Layer 4 of a small transformer language model trained on English Wikipedia (11 layers, counted from 0, width 128).
A neuron's activation on a vector x is SiLU(gate . x) times (in . x), where the dot is the dot product.

Input weights of the MLP neurons that the questions are about. A number n stands for n times 0.0044.
n0 gate: -39 -7 -15 11 14 15 -12 8 -36 -19 -12 -6 -29 -26 17 5 -44 -29 -3 -23 21 34 9 27 26 -59 24 62 -18 -21 -12 -5 -27 -6 9 -7 13 -15 -60 1 -36 20 11 -11 -30 3 39 21 18 -44 17 -34 29 -21 1 25 24 3 10 64 12 -1 -35 25 -2 -23 -9 -42 -5 -36 31 -17 -57 21 27 30 -34 15 14 -4 30 -22 -52 -6 -24 -3 13 13 5 -42 -5 41 32 -25 64 22 60 2 34 31 14 6 -2 -41 40 28 -14 -31 33 1 -8 27 0 -15 47 -2 -28 -18 -20 -2 70 10 -2 11 24 2 -21 -19
n11 gate: -9 8 14 -31 23 24 -19 13 -44 34 -60 35 7 40 -12 -13 -24 -30 13 -10 -26 -3 -12 15 10 -6 35 10 8 -2 0 -26 -24 15 7 -1 21 66 20 9 -20 -3 4 -12 -4 -1 17 1 -67 43 23 14 -53 -17 26 6 -11 33 -31 -43 -51 14 -2 -48 -34 -13 42 -31 -16 31 7 -32 -71 -18 -56 1 -4 -12 -37 35 20 21 24 -12 -4 -38 -11 62 11 -33 -14 -2 18 19 -38 -6 -8 -7 -9 57 43 51 22 13 -84 36 -33 -18 -13 -20 -12 -17 22 2 1 39 -66 -1 9 -19 -8 -11 66 24 31 50 10 36
n22 gate: -20 8 2 -1 2 -17 15 -25 5 0 -28 -3 -6 57 -19 -61 11 -6 -8 38 28 16 -15 -24 -5 37 -9 18 -41 33 -9 9 -2 30 -21 -8 -32 55 -48 -11 -17 -63 -20 -57 9 15 17 15 -9 22 1 80 -3 -20 12 14 -15 -52 -16 -28 59 1 17 20 8 43 -15 -32 -27 15 -9 -37 14 -16 -1 -17 44 -56 6 29 32 16 -17 24 -16 -13 10 13 -2 -3 1 11 -15 -3 -2 24 5 -23 1 3 -8 24 -15 -22 -22 -13 1 -59 76 6 9 54 -2 -5 -6 42 24 -28 -10 0 6 -6 22 -32 -44 25 -14 50
n54 gate: -59 -1 11 1 31 9 -12 -2 -17 2 -33 -8 9 19 56 -16 -35 2 4 8 12 10 -60 -28 14 -40 12 -8 -1 40 12 21 6 -43 -10 9 -11 -23 23 -14 0 3 12 -62 -25 6 30 51 -4 37 11 4 9 7 15 -9 -22 8 15 -6 18 -15 -7 26 1 36 -36 -28 -44 47 7 18 23 4 -7 31 -14 6 -3 62 29 -69 6 -40 -36 25 30 43 12 -3 23 25 -29 15 -22 4 0 -11 -13 -6 24 52 3 -14 -15 39 10 -17 16 11 16 49 -16 -19 16 13 16 4 17 58 -32 -1 -32 15 -18 -16 15 -59
n78 gate: 41 20 19 15 -49 -6 25 -26 -8 -41 39 1 7 -23 47 9 -6 -53 -49 34 -28 -44 -20 -7 37 36 -29 -20 27 3 -33 9 -15 2 33 42 -21 -40 38 1 -18 11 16 28 -30 41 43 -21 19 8 14 -19 -25 -18 -5 12 16 -10 -8 52 28 -3 13 29 -16 -19 9 3 -7 -17 7 -18 3 -10 39 39 36 -1 4 -14 16 16 -10 36 14 31 -1 -4 8 13 -39 -19 -55 -23 -15 26 29 -40 -9 -23 -9 -2 3 41 -11 -43 31 11 3 22 -7 14 3 26 25 -2 79 -6 -37 -28 -6 -3 24 22 -19 -27 35 12
n100 gate: -75 -35 59 -55 25 25 40 -25 17 34 -53 30 9 -18 12 0 -7 16 -18 -20 -17 33 -40 11 17 19 -21 -2 40 10 -20 6 12 18 -14 34 -1 1 13 -54 -33 16 -6 -39 -5 1 52 -11 -23 -43 16 10 19 -2 -18 -36 18 -31 24 -25 20 -5 -2 45 39 25 -12 -28 -8 3 2 -32 11 10 -51 12 20 -16 -65 38 50 -12 -7 -30 -12 -12 -16 14 -35 -23 -4 25 -20 24 7 -10 18 -61 6 -39 7 55 8 0 -4 -10 -35 10 -3 -1 48 75 -8 -34 49 -25 -31 -32 -12 42 3 28 15 4 -14 6 -35 -7
n172 gate: 19 23 10 -23 -19 -4 13 -9 -3 -37 -6 -19 23 29 -30 -11 -5 13 1 29 3 -30 10 3 -14 2 -19 -8 -13 -9 -8 -27 28 -32 -4 11 -52 -30 42 -17 -6 8 -8 7 -1 -2 29 -13 26 4 -12 10 -6 -15 -31 -13 20 -46 6 -6 25 -31 -4 -2 -22 -12 4 6 -13 -11 4 17 13 -43 -1 -3 23 -20 14 11 -34 -21 5 1 -10 33 9 -35 -3 22 2 26 -42 15 21 20 -19 22 20 -31 16 -42 -4 21 21 -16 13 -7 53 47 20 -39 35 3 -39 -13 37 3 13 -7 -46 17 -10 -1 32 -8 -9 31
n186 gate: 36 -7 5 -24 44 -13 31 -15 25 19 10 59 -45 -8 -11 31 -4 -50 -39 -12 15 16 8 -15 -10 9 -6 -15 -67 -15 -11 8 1 14 -8 11 -35 51 28 10 -17 3 -7 17 10 -20 11 11 -10 -12 -40 -44 27 45 17 21 40 26 -17 -22 -26 -17 4 -1 -21 -18 -33 -36 -21 -36 28 15 -13 -3 -20 0 3 -7 -9 27 -13 -50 -2 -5 13 8 16 -37 48 38 41 0 -30 -2 -38 15 -16 -32 -32 -32 -29 8 -8 24 -4 -5 20 -6 19 18 -42 -29 -57 -24 -38 44 -11 -48 20 3 -18 -68 30 -27 5 -39 -31 -46
n249 gate: 6 -14 -37 9 32 5 -19 4 15 34 -11 1 -14 14 -1 -28 -8 24 -18 -24 37 16 -21 9 -6 -31 -2 -2 -10 13 9 15 -1 -11 45 -24 -4 13 -5 -7 -11 -17 10 -24 4 -7 14 20 -38 -11 -16 -3 16 24 17 11 -43 7 2 -50 -5 6 -3 -19 26 36 -16 -26 -11 39 -26 -16 -17 -13 -31 -4 -55 15 9 -20 -10 -42 -11 -11 -53 -7 2 23 1 -8 12 -17 -3 23 -16 -16 -2 2 -23 -12 47 -4 -33 -21 -12 2 -14 -17 11 0 -28 -15 -7 15 -13 9 -40 8 -11 27 1 -30 -10 -16 -4 -6 -16 13
n283 gate: -2 20 -30 -13 1 19 -32 4 8 -14 -30 37 -8 -7 -56 0 17 -7 42 -21 1 -27 -10 2 -5 -13 19 -15 -29 3 -16 29 22 18 20 4 15 1 15 -19 -46 -54 9 4 14 -42 -18 -5 -27 -17 15 -23 -6 -5 -14 17 -54 -22 -37 -12 19 30 -42 -36 -19 7 -32 -28 -12 -27 -4 3 -74 23 12 -34 -25 18 45 7 -20 -14 18 -16 -21 13 30 12 21 -8 22 1 -14 -31 -45 -4 20 26 65 21 -38 13 10 20 60 57 -24 -33 1 -30 15 -33 -1 9 -12 7 1 41 34 -16 -4 21 -49 0 44 -9 4 -25
n319 gate: -4 4 -35 21 11 24 10 22 11 9 -28 -4 11 -8 -34 11 -13 17 2 9 -2 6 19 -13 -26 32 33 -39 -17 -7 -2 -10 29 6 -17 -7 4 -19 -15 -33 -35 -3 -12 2 -38 -2 -1 26 -18 6 -12 -22 17 -65 -13 29 27 -39 -17 14 15 17 27 2 4 -3 7 -4 8 -21 6 -13 16 -6 19 -14 -42 -2 -13 28 -14 -50 -1 -23 9 4 44 31 -11 37 -8 -20 -22 26 -11 1 -36 -20 33 -11 -8 20 -29 30 -11 -17 -31 -3 19 16 7 -29 20 -15 9 -25 -14 27 -15 -33 7 6 -29 8 -18 25 17 -9
n0 in: 14 -16 -4 -5 39 -9 -6 -9 -35 -1 13 -12 -54 -20 36 -8 -46 -25 12 27 -2 6 41 56 45 17 32 24 2 -5 10 9 -27 -26 20 -33 42 -39 -6 -10 -51 61 24 -25 -2 28 27 16 34 -44 13 -4 21 8 34 25 -13 -13 37 34 -2 6 11 -35 -18 -10 -12 -9 -21 -36 7 29 -3 23 -29 10 -39 15 37 12 -2 -19 -11 -24 11 4 -12 12 -15 9 -2 10 20 -28 -31 -4 65 -78 13 24 -20 -40 26 -58 36 7 38 18 23 7 -25 30 -47 15 27 -8 -23 5 -28 19 29 15 -12 -5 -8 29 -4 -16
n11 in: -2 -26 43 8 -21 35 -2 -50 -26 13 32 16 31 24 30 -6 -47 -34 -17 25 17 2 -22 -7 35 -49 39 22 19 12 7 25 -16 11 6 -6 42 2 -10 11 -25 10 -6 -7 4 16 21 26 32 18 2 -19 -7 21 10 -48 -45 -7 3 11 -3 -2 -18 -11 0 -86 9 -38 10 14 23 -2 -11 12 -11 -28 -2 35 2 46 -6 -32 -38 17 22 -22 -15 20 9 -13 -13 -6 -26 -93 -20 30 28 -66 -20 -18 60 43 0 10 -39 -22 0 -8 15 -16 -13 93 23 11 1 -21 7 -13 -38 16 36 -3 43 10 -22 46 -56 -11
n22 in: 5 42 -28 6 -4 0 -25 2 26 2 2 -26 -19 40 -43 -6 -15 21 17 27 -7 -18 41 -31 -33 45 -53 37 -11 56 49 -32 -2 -7 -25 -11 -59 9 -8 -25 1 -38 -24 -15 -1 25 -3 10 -19 23 21 30 -19 28 -10 -41 5 -22 -12 -31 49 16 20 -1 0 58 19 20 -3 17 18 22 39 -7 2 16 23 -40 13 11 -13 51 -57 23 -17 -5 29 -10 -2 34 -3 5 22 30 6 -1 -24 -5 38 18 -17 -5 -5 -11 23 -18 12 -11 43 26 11 13 15 37 -32 8 55 2 -39 12 -56 13 46 -5 -36 13 4 71
n54 in: -18 -6 -13 -4 14 26 -7 2 -58 24 -21 -11 25 8 -7 -25 8 23 32 15 -19 23 -17 25 18 -13 42 35 20 35 4 -4 -25 -38 -7 -17 13 -24 35 29 -5 21 18 -73 47 7 5 17 -21 -8 6 -16 8 20 24 16 -28 50 43 -21 -39 -15 -10 -36 33 58 -12 -20 25 24 -8 -17 9 7 -59 -11 -35 34 0 -2 7 -25 -10 -13 -1 -23 -3 43 -25 2 9 4 26 32 7 -23 -25 23 0 24 15 25 13 -8 -24 -5 27 6 9 -24 -8 40 -17 -10 -30 51 -12 -11 32 25 -15 24 -3 32 -10 14 9 -67
n78 in: -25 -9 -4 24 16 -26 -42 -60 38 17 -9 -2 -12 -22 48 6 6 -13 7 -38 38 18 -49 3 -10 -62 -21 49 -38 -28 2 0 -3 -1 -6 -1 41 1 3 -17 -32 -40 42 27 -5 -40 9 31 -21 -11 20 -11 1 37 -19 -26 -52 11 1 -8 27 14 -41 -30 6 -15 -49 -25 31 36 9 11 -30 27 11 47 15 -6 21 13 7 -30 -27 -26 -23 -22 -23 -25 -13 3 37 -3 -21 -1 6 -23 -17 28 16 2 0 53 9 -37 -2 55 -10 -34 22 -28 21 4 -42 15 6 26 -16 -11 13 14 10 -13 10 -28 46 4 -1 -3
n100 in: -41 4 25 -22 -11 6 5 -2 5 56 -19 4 15 -26 -9 1 6 56 -11 -22 -31 8 1 14 1 34 -15 19 32 2 -14 -4 4 -14 -16 42 -6 -26 40 -41 -16 36 -11 -13 36 -3 18 -28 -33 -58 39 -16 -3 7 2 -31 -17 -15 53 -8 -3 -9 14 22 15 30 -12 -21 1 -9 25 -11 31 -19 -77 27 -1 6 -35 39 23 9 3 -33 13 5 -22 -14 -43 2 -17 -23 7 -4 7 -37 -1 5 9 -23 -46 33 11 4 13 -26 -31 50 -7 -2 34 63 7 -25 39 -38 -16 -1 13 15 -23 36 14 36 -31 -5 -10 -2
n172 in: -19 7 -1 16 27 -7 -6 2 39 13 -7 -11 5 -4 -31 -19 36 20 -2 -23 -25 3 -10 -6 -14 -3 16 44 5 67 2 4 10 19 2 36 44 1 3 -22 22 -29 36 9 -6 16 1 -21 -1 17 2 18 -6 4 -16 -35 7 -23 13 -24 24 19 24 16 15 50 3 24 7 -7 -11 -39 -12 -13 9 14 -18 10 -2 -17 12 19 -25 20 4 -28 8 38 2 -14 -63 18 8 14 16 -11 -40 13 13 10 -21 17 -35 5 23 -3 -12 -17 32 -10 63 8 13 -16 9 25 22 15 -5 -24 18 -12 -20 8 1 9 -13 -6
n186 in: 2 -21 -23 -19 5 -9 12 -4 46 -6 9 -20 -13 -12 -12 20 2 55 -4 26 -33 15 7 -60 9 48 -13 19 -5 -37 1 -38 32 10 -94 20 -8 -15 1 28 -13 -7 -22 33 -15 -56 -38 9 3 20 -29 -44 -12 -33 -67 42 30 -36 -28 32 34 -32 -13 -3 19 -17 29 -12 32 -51 38 -8 -5 11 5 25 38 -15 4 -23 17 5 15 -69 -44 3 -26 35 1 22 52 -3 -34 -7 -55 -14 35 57 2 -15 -22 -24 -31 36 -33 0 34 43 -2 7 33 -4 -1 -10 12 46 19 38 -35 41 -15 -15 -21 10 53 -14 13 -10
n249 in: -14 -22 -12 -3 33 24 -43 1 -13 -5 -29 8 -8 8 7 -37 -8 18 31 -2 31 16 21 15 -21 6 2 -4 -9 26 -13 -5 12 -10 -8 -5 19 9 -6 14 -3 2 18 -19 23 -21 1 -21 -7 19 -7 -12 -20 6 -23 5 -39 1 25 -11 -23 5 -23 -4 -2 38 10 -7 -2 29 -12 10 -3 -14 -25 0 -20 -5 64 17 -21 -35 26 -19 -46 1 1 30 -2 -51 3 -12 32 12 7 -6 -25 7 -12 14 -6 23 22 -2 15 47 -9 -38 -10 10 -1 3 -35 2 -12 50 -11 17 53 28 -14 25 20 12 25 10 28 1
n283 in: -22 -8 18 -24 -14 18 38 -29 45 -29 50 12 -32 4 28 21 -15 -15 0 -55 34 40 -40 -22 59 -3 23 -19 9 -9 -29 12 2 27 28 -13 2 2 -13 0 -57 -7 2 -52 -27 33 37 30 -18 -10 15 17 25 22 18 -5 -17 6 33 7 -51 20 -22 -34 5 14 -9 24 -22 12 7 -5 9 14 15 21 2 25 -17 -6 -2 -21 -24 8 -17 15 -6 -36 15 -31 61 37 -20 8 -13 10 16 -25 -10 15 12 -16 -24 -63 4 -31 1 -65 -6 9 -48 -5 -53 4 -2 -1 -2 -38 -46 35 2 -1 31 -37 -17 9 -5 -34
n319 in: -13 8 15 32 2 9 -1 0 -24 -24 16 -24 9 -9 14 16 -12 11 -10 -1 -13 -13 -9 21 -9 5 0 -34 -5 -11 32 25 -5 17 -12 38 -20 -2 -15 -20 -15 -1 -44 11 4 -3 -30 14 31 13 5 -43 9 -19 3 4 20 -44 6 44 -25 20 -5 -40 9 -21 31 -25 10 -5 44 10 8 -15 -10 5 3 12 6 -24 5 -31 6 -28 -13 22 23 9 -18 53 -41 -31 -23 -2 -10 -8 13 4 26 10 24 -9 -16 -14 -18 37 -6 11 15 -40 33 5 -21 11 26 -21 -52 4 -30 -7 4 -10 5 20 -1 17 22 18

Each question shows a token from some text and the vector x that enters the MLP there. A number n stands for n times 0.034.

"3": -10 9 6 9 -2 -1 -43 10 -15 -3 -14 -9 -1 11 -18 13 12 5 -18 -36 19 -7 2 1 -12 0 -5 -2 -11 24 27 -8 8 2 15 9 0 -12 11 4 -3 10 -11 13 -2 19 -16 -8 -17 -2 0 -3 8 -5 30 -11 2 -5 -4 5 -9 19 13 -4 -4 9 2 5 -14 -3 -10 -17 1 -1 -33 0 -15 18 8 -10 -4 6 10 3 -24 5 3 0 10 8 7 11 -12 1 0 6 -19 7 -1 -5 -17 -4 2 -11 27 -12 -26 -6 19 0 -10 5 5 -22 9 -11 -3 9 6 -7 19 0 0 -6 -39 -10 -1 -10
Which two neurons fire most, strongest first? n78, n11

"5": -8 -10 2 25 -10 -7 -25 -5 -21 -1 -16 -2 8 21 -16 12 -7 -2 -6 -35 -2 -27 -23 5 12 6 4 6 1 -9 22 1 -6 -8 2 -8 4 6 -11 11 11 7 -15 -12 0 30 -7 2 -28 -1 2 -28 -11 -10 6 -10 18 -2 -5 -9 -2 3 1 3 -1 16 -9 -18 1 2 16 -13 10 0 -40 2 -6 0 -2 9 4 -11 3 -11 1 12 0 6 14 7 -28 -3 4 8 19 21 1 21 20 -7 -6 9 0 -12 5 2 -4 -6 12 0 5 22 19 2 4 9 -22 12 7 -20 21 4 8 -4 -11 -5 7 -3
Which two neurons fire most, strongest first? n54, n100

" –": -1 -7 -6 -2 10 -13 -8 0 -5 -7 -20 5 -36 4 -4 3 -1 -6 1 9 -5 2 8 6 -23 2 11 15 -3 9 4 -16 18 7 1 2 24 -27 -1 -6 44 -12 -5 -12 -6 -6 -1 -12 -40 -6 -4 -25 -10 11 -20 -26 5 -6 -23 -9 5 -11 11 11 1 -11 10 1 -5 14 -4 -21 -6 1 24 3 -13 16 24 5 3 -11 1 -4 -38 15 5 -6 -2 7 -6 19 -1 3 -12 -5 -14 3 28 -1 -6 -25 -4 5 40 6 -23 3 18 17 3 6 0 -16 17 2 -2 15 -2 5 -4 22 4 1 -9 -6 4 -7
Which three neurons fire most, strongest first? n172, n11, n249

" p": -25 12 4 10 -40 -15 19 -1 18 18 -14 7 6 -2 -8 26 17 1 36 1 -5 -19 -4 -1 14 -4 13 -2 -23 -1 -13 22 -6 2 2 -12 13 8 -5 -5 -23 -22 4 -7 14 -6 5 -2 -5 -8 -2 -6 10 1 20 -2 5 -16 -15 15 -3 22 -6 -13 2 -12 27 -2 6 9 -9 14 -6 0 16 11 -10 23 -2 0 11 -4 -5 3 16 1 17 -7 -32 5 14 -2 20 1 -5 -1 -23 -5 10 14 -7 1 2 9 -6 1 -20 0 23 9 -3 -1 22 13 -14 11 12 -9 3 4 1 -2 0 -11 -6 3 14 10
The neuron with the highest activation: n283

"1": -9 -3 15 2 -14 13 -38 5 -13 13 0 0 9 1 -24 21 2 8 -2 -37 4 -8 13 11 -19 4 -10 1 15 -5 0 -6 -8 6 20 -5 2 8 8 -13 -32 12 1 10 1 4 -16 -8 -2 -2 4 -34 -13 5 34 -19 -1 3 -13 -3 1 25 11 -5 -9 -19 -8 12 -11 1 -4 -8 0 -2 3 8 -13 21 7 -3 -8 2 7 9 9 2 10 0 -4 -1 -14 8 -9 -13 -19 -30 -46 -13 -4 5 2 6 -4 -4 11 -11 1 -15 15 -10 -7 -11 9 -11 4 -17 -15 2 11 -6 23 -10 -4 -4 -10 -11 1 -6
Which three neurons fire most, strongest first? n319, n11, n22

" rem": -11 7 -14 -2 -8 -12 11 2 3 1 -11 -8 17 -34 -10 12 12 7 19 -19 -1 -12 -2 -6 13 16 23 -8 -4 -12 4 -18 -7 10 9 -7 -9 1 -30 -4 -10 12 19 -13 4 -9 -7 3 -13 -4 -6 -5 12 13 -12 -57 -1 -16 7 27 4 25 7 -5 0 13 -10 -28 -2 13 17 -9 7 0 12 -7 18 14 9 6 -8 19 8 -8 -32 -9 3 6 6 15 17 0 4 0 12 -2 -8 -16 16 11 0 -4 12 21 -15 -7 -10 9 16 -1 10 -5 19 -20 -41 7 16 -5 -9 0 26 -2 6 -24 -14 1 -3 -2
The neuron with the highest activation: n22

"re": 4 4 -29 12 -4 -4 3 10 -17 -30 11 7 1 6 -19 7 25 5 11 -32 -5 9 0 11 -1 24 3 -4 9 -6 -21 -25 -1 12 -10 11 6 14 22 -9 -1 -13 -2 14 2 11 -12 -10 17 12 6 3 5 -12 -4 -14 9 0 14 5 0 9 -6 -10 2 -2 4 27 0 10 2 5 13 2 -36 7 -7 18 8 0 -25 15 -6 5 2 -7 -8 0 16 4 13 -13 -29 1 16 -21 9 1 -11 0 6 -3 -10 13 -30 5 11 5 -2 2 4 -12 3 -30 -25 -11 -36 -8 6 8 -8 -1 -4 40 3 6 -13 -22
Which neuron fires most, and how strongly? n0, at about 0.24

";": 20 5 -13 7 6 -20 -9 -1 19 -8 -10 -15 -3 -20 -13 19 7 15 17 -3 -21 -5 8 1 -8 -6 -7 6 9 -3 -24 -24 9 -18 -4 5 3 -30 33 3 -8 1 -3 -2 3 -16 -3 -22 -3 -11 -5 -8 -26 -9 -11 9 16 5 -12 -2 -5 -12 -7 1 -2 13 17 -5 18 -21 -19 -9 0 1 8 7 -7 8 7 2 4 17 -2 -1 13 1 7 -8 -5 6 -21 -9 -27 5 2 -20 -33 1 20 -2 8 -1 -1 -31 9 7 6 0 5 4 -5 12 -8 5 -20 4 37 10 -6 -2 -35 -12 -17 10 16 -1 17 19
The neuron with the highest activation: n172

" G": 1 23 -7 -3 -3 0 15 -6 -14 15 3 8 -7 -7 9 18 -16 0 1 -4 11 -10 -14 -9 5 2 1 11 -1 7 27 -16 21 -5 9 -4 19 3 -3 -12 18 -5 -6 23 -2 -6 -10 10 -17 -14 9 10 15 3 16 5 -1 -5 -7 3 -5 1 3 -15 -4 -18 11 7 6 -10 17 -7 6 1 21 -17 15 53 -2 -1 -19 4 6 -15 13 26 1 14 -38 -3 -21 -4 21 4 10 -15 -2 -2 3 5 5 6 -15 -11 -3 0 -20 -16 -8 -7 8 8 10 14 -1 -6 0 -3 2 -8 -9 -8 -18 -7 0 -2 5 -3
Which three neurons fire most, strongest first? n319, n186, n22

"8": 5 -1 1 -1 -5 -10 -35 5 -3 -6 -2 -5 -9 25 -11 10 3 -6 -12 -24 -13 7 23 -13 1 -13 -3 0 -8 13 26 -19 3 -16 9 3 -4 5 10 -7 -8 5 16 -2 -6 9 4 8 -11 -2 11 -14 -10 0 26 -27 2 8 9 -30 -8 -8 2 0 -10 -13 0 12 -29 5 13 0 -7 0 -18 13 1 -4 7 5 -15 -25 2 -8 -14 5 10 5 16 -1 26 12 -11 3 -8 -7 0 -6 -7 6 -3 -10 20 -16 0 0 3 -4 45 15 -7 -19 -15 -4 -10 -4 -31 4 11 -16 -25 -20 2 5 20 -19 4 0
Which neuron fires most, and how strongly? n249, at about 0.56

"ic": 11 -3 -16 -11 -11 -10 -13 -7 9 10 10 1 -2 13 -22 0 -7 0 10 -24 14 -19 5 -9 20 -6 1 -26 8 -10 -11 -13 -11 6 7 -14 18 -3 8 -23 -20 4 -12 8 4 -10 -20 5 -7 5 3 -8 -43 -10 17 5 -12 -1 -10 -12 -18 -16 2 4 9 4 -5 12 -3 -5 11 -1 23 1 -5 -4 -8 1 17 -5 -2 7 -1 -8 -12 -11 -23 5 23 -3 -3 2 1 11 3 -31 -26 -21 -9 2 -4 -17 8 -16 -16 12 7 -11 -24 -4 0 2 -11 -3 11 27 10 -2 -3 8 -11 11 -1 -4 -2 -23 1 -5
Which neuron fires most, and how strongly? n249, at about 0.27

"T": -4 -8 -3 -7 -18 -11 -14 0 4 -5 1 -9 13 -9 8 18 -7 -2 9 -11 6 -12 1 -9 0 -3 -4 -8 9 14 -9 8 -31 -16 -17 1 -5 26 -1 8 -10 15 -8 4 4 -4 -3 6 -3 3 3 -12 -7 1 14 -27 4 7 -20 -13 -22 10 -2 1 1 18 8 -7 4 -16 -11 13 -26 0 -5 -13 -8 32 0 -4 -30 36 -13 27 12 -5 -1 -5 0 -11 5 -10 35 -9 1 -3 -40 10 14 -8 -1 -22 -3 -6 22 10 12 -12 -19 -13 -5 -27 -8 -8 -3 16 2 5 17 -5 0 -21 22 0 13 19 4 5
Which neuron fires most, and how strongly? n100, at about 0.2

"ed": 32 17 8 9 1 12 2 1 2 -16 6 3 -29 18 -8 21 16 -4 5 6 -6 -18 7 5 -8 -8 -7 17 4 2 7 -9 1 -2 4 -11 -19 -4 -21 -6 -1 -9 4 3 -17 -3 -7 -8 -37 8 -8 -8 2 -1 -25 -1 -5 16 2 16 19 -15 21 3 -3 8 13 -5 -4 3 11 15 -7 1 1 -6 3 18 -5 1 0 7 -7 -15 23 -11 -21 -2 4 8 -4 -22 -9 -1 25 -49 -28 -2 1 5 -21 -6 0 3 12 9 -21 1 -1 -19 -7 -28 1 3 31 -3 -16 -1 0 -4 17 -17 -1 -1 -10 2 3 -1
Which neuron fires most, and how strongly? n54, at about 0.21

"0": 36 7 7 18 -5 -17 -37 0 6 -9 6 -2 -19 -6 6 4 -1 -2 -13 -14 0 -14 9 -5 2 2 -40 -1 17 -16 15 4 -27 -3 4 -16 2 2 2 11 -6 10 -4 -5 -4 18 8 3 1 -6 7 -26 -28 6 17 2 7 5 -3 3 14 -27 19 2 -10 1 0 10 -2 22 12 15 -4 1 -35 9 4 -24 -6 11 -3 -5 -1 20 19 19 -7 -2 10 9 -7 0 11 0 -13 11 2 5 -7 -8 -19 -11 25 -6 -23 1 -14 16 5 9 -5 -9 19 14 12 5 0 8 -7 0 -17 8 6 8 -5 1 7 10
Which three neurons fire most, strongest first? n283, n54, n249

" both": 2 -30 -13 6 13 0 -26 -6 15 10 2 16 -3 -9 2 23 -8 -5 5 -2 3 -2 -30 2 3 2 -1 -2 13 -3 11 17 10 -13 8 -8 -13 4 -11 1 -11 -8 10 2 -14 -8 1 7 -2 13 4 -28 16 7 0 -22 11 -11 13 -1 -15 3 2 5 -7 -5 -12 -2 -12 15 25 -2 34 1 0 6 8 3 -22 12 3 -3 -10 -2 1 -4 -8 13 -9 12 11 -9 7 5 -6 -48 -17 2 -4 -10 -19 16 5 11 4 2 18 -19 -21 4 11 -22 -4 22 -18 -6 -5 1 -12 -5 -14 -34 2 1 6 -12 20 11
Which three neurons fire most, strongest first? n186, n0, n319

"4": 10 14 -25 16 7 38 -15 16 -10 -38 -13 3 6 14 -21 0 3 4 -15 -27 1 -4 -2 1 -12 5 12 -8 -24 -6 -1 -5 2 -4 5 17 -12 1 16 17 -14 19 -24 2 -1 -1 -4 5 -23 5 1 -23 -15 -18 9 22 16 2 -11 3 11 12 -14 11 -2 12 -9 3 2 -11 1 -22 -6 -2 -7 -13 8 16 7 2 -17 -8 6 -3 19 7 3 -1 13 2 4 17 2 -1 1 29 -45 11 1 -4 -16 4 11 -4 0 -4 -6 21 28 12 -1 -15 7 6 0 15 -1 17 5 -9 -4 13 -14 16 -25 -19 14 7
Which neuron fires most, and how strongly? n319, at about 0.26

" ": 12 3 -6 13 8 -6 -29 1 -14 5 -14 4 -11 -20 -13 5 14 16 -15 19 -3 22 0 9 -11 -1 0 6 2 2 9 2 -5 18 7 3 1 -10 -14 -1 1 -6 -6 6 -1 5 -17 -4 -1 5 9 -2 -17 2 0 -9 15 -8 5 7 -10 11 -5 -20 -16 14 15 -13 9 13 -24 8 26 0 1 6 -25 38 5 -1 -3 -13 0 7 1 1 4 2 -48 1 -4 -6 12 3 3 21 -27 1 18 -5 -3 -6 9 3 2 3 -11 0 1 -11 -9 -10 -22 18 22 22 -3 -6 6 -5 -25 26 -1 2 3 5 11 8
The neuron with the highest activation: n319

" and": 5 -8 10 5 6 -12 -22 5 11 9 -10 -1 5 -17 -16 22 9 5 -16 36 -2 1 21 -4 -3 -1 7 -26 -4 10 17 -9 6 4 10 2 -4 -18 48 -4 30 1 11 -12 12 -6 8 -5 -10 -16 5 9 -7 6 -35 1 -1 5 -18 16 -10 -15 -9 2 -1 23 1 -10 0 38 6 9 -26 0 9 1 -5 0 -2 3 -10 17 -10 -8 17 5 4 -10 3 8 -12 -7 -8 0 -13 -30 -1 7 28 -10 3 -9 -20 3 32 7 24 10 26 0 -2 6 23 5 -9 6 17 7 5 2 2 1 -7 8 7 -1 16 -20
The neuron with the highest activation: n172

"ing": 3 5 -3 18 5 11 -25 -12 0 -12 23 22 11 -7 -23 16 12 -15 -4 19 2 -25 5 -4 -3 18 -9 -2 24 -3 23 -2 -8 -2 5 2 1 -4 -6 1 -6 -4 2 0 -2 -6 -28 4 -19 17 12 -31 3 6 -6 5 -8 0 20 29 25 -7 -2 8 -3 -4 10 4 3 37 9 4 -7 0 -4 -8 4 14 -4 1 14 -2 -4 3 0 -1 -15 -1 47 1 -6 -18 -1 -6 16 -50 -17 2 -2 9 -17 4 13 9 17 5 0 4 -18 -12 -8 -12 5 -9 22 5 10 4 4 3 5 -12 18 -10 6 -2 15 0
Which three neurons fire most, strongest first? n78, n0, n54

" a": -33 11 25 -4 -8 26 -23 -4 12 8 22 15 -46 -4 18 1 -4 -6 -10 20 14 4 12 7 -1 -14 13 -12 -26 -20 40 24 -4 -2 -3 8 7 -2 -7 4 -8 -16 -1 8 -6 18 8 9 -26 -6 1 -23 7 9 10 -4 0 11 5 17 -8 8 -13 -10 -5 12 2 9 9 -1 -2 1 23 0 6 -2 -1 -3 -1 -1 -20 -11 -4 5 25 -3 5 8 36 -5 -11 1 -15 11 -7 -29 11 -6 -1 -2 3 5 22 13 16 5 -6 6 6 -8 4 7 20 2 -21 24 11 -4 -15 5 -3 7 -14 3 7 17 34 16
Which neuron fires most, and how strongly? n283, at about 0.15

"hen": 22 -21 12 -5 -1 -15 10 0 -2 -16 7 13 -41 -22 -8 -27 10 -9 11 -19 -12 9 -2 -6 13 14 -5 21 9 -17 1 -21 1 1 -12 4 -19 19 4 10 4 9 20 12 10 -5 -12 2 2 -8 22 -15 0 -5 -24 -6 -7 1 0 12 -12 15 19 -1 3 -6 -19 -5 -33 11 -15 -13 -14 1 -7 9 7 14 11 -7 -8 -6 14 23 -23 0 -11 5 10 5 -1 -16 10 -7 1 -32 23 3 -6 -5 -3 3 1 16 -12 1 6 27 -10 6 5 -14 16 14 -18 -9 -5 9 3 -2 -27 -11 -7 1 5 4 17 -8
Which two neurons fire most, strongest first? n186, n22

" he": 12 2 -7 -7 -7 15 4 15 -4 5 -25 11 -4 -7 6 16 -2 0 14 -19 1 -3 -14 -25 19 -21 7 9 -19 -14 -4 14 13 -7 12 -1 8 -14 21 -27 -3 -3 -9 -4 -2 -12 -4 -6 -6 6 13 -25 -2 12 4 -5 -8 -10 -1 31 -4 -20 -13 -9 -6 -20 -9 5 0 4 19 -12 -6 1 17 -7 -20 24 -6 17 -6 17 -6 3 -23 -5 7 9 9 -16 -6 -5 -23 2 -2 -14 4 -3 16 -7 -2 -13 2 12 9 -8 2 34 -23 -13 9 -2 -14 3 -31 17 6 -7 -6 -5 1 9 25 17 -8 6 21 -16
Which two neurons fire most, strongest first? n283, n22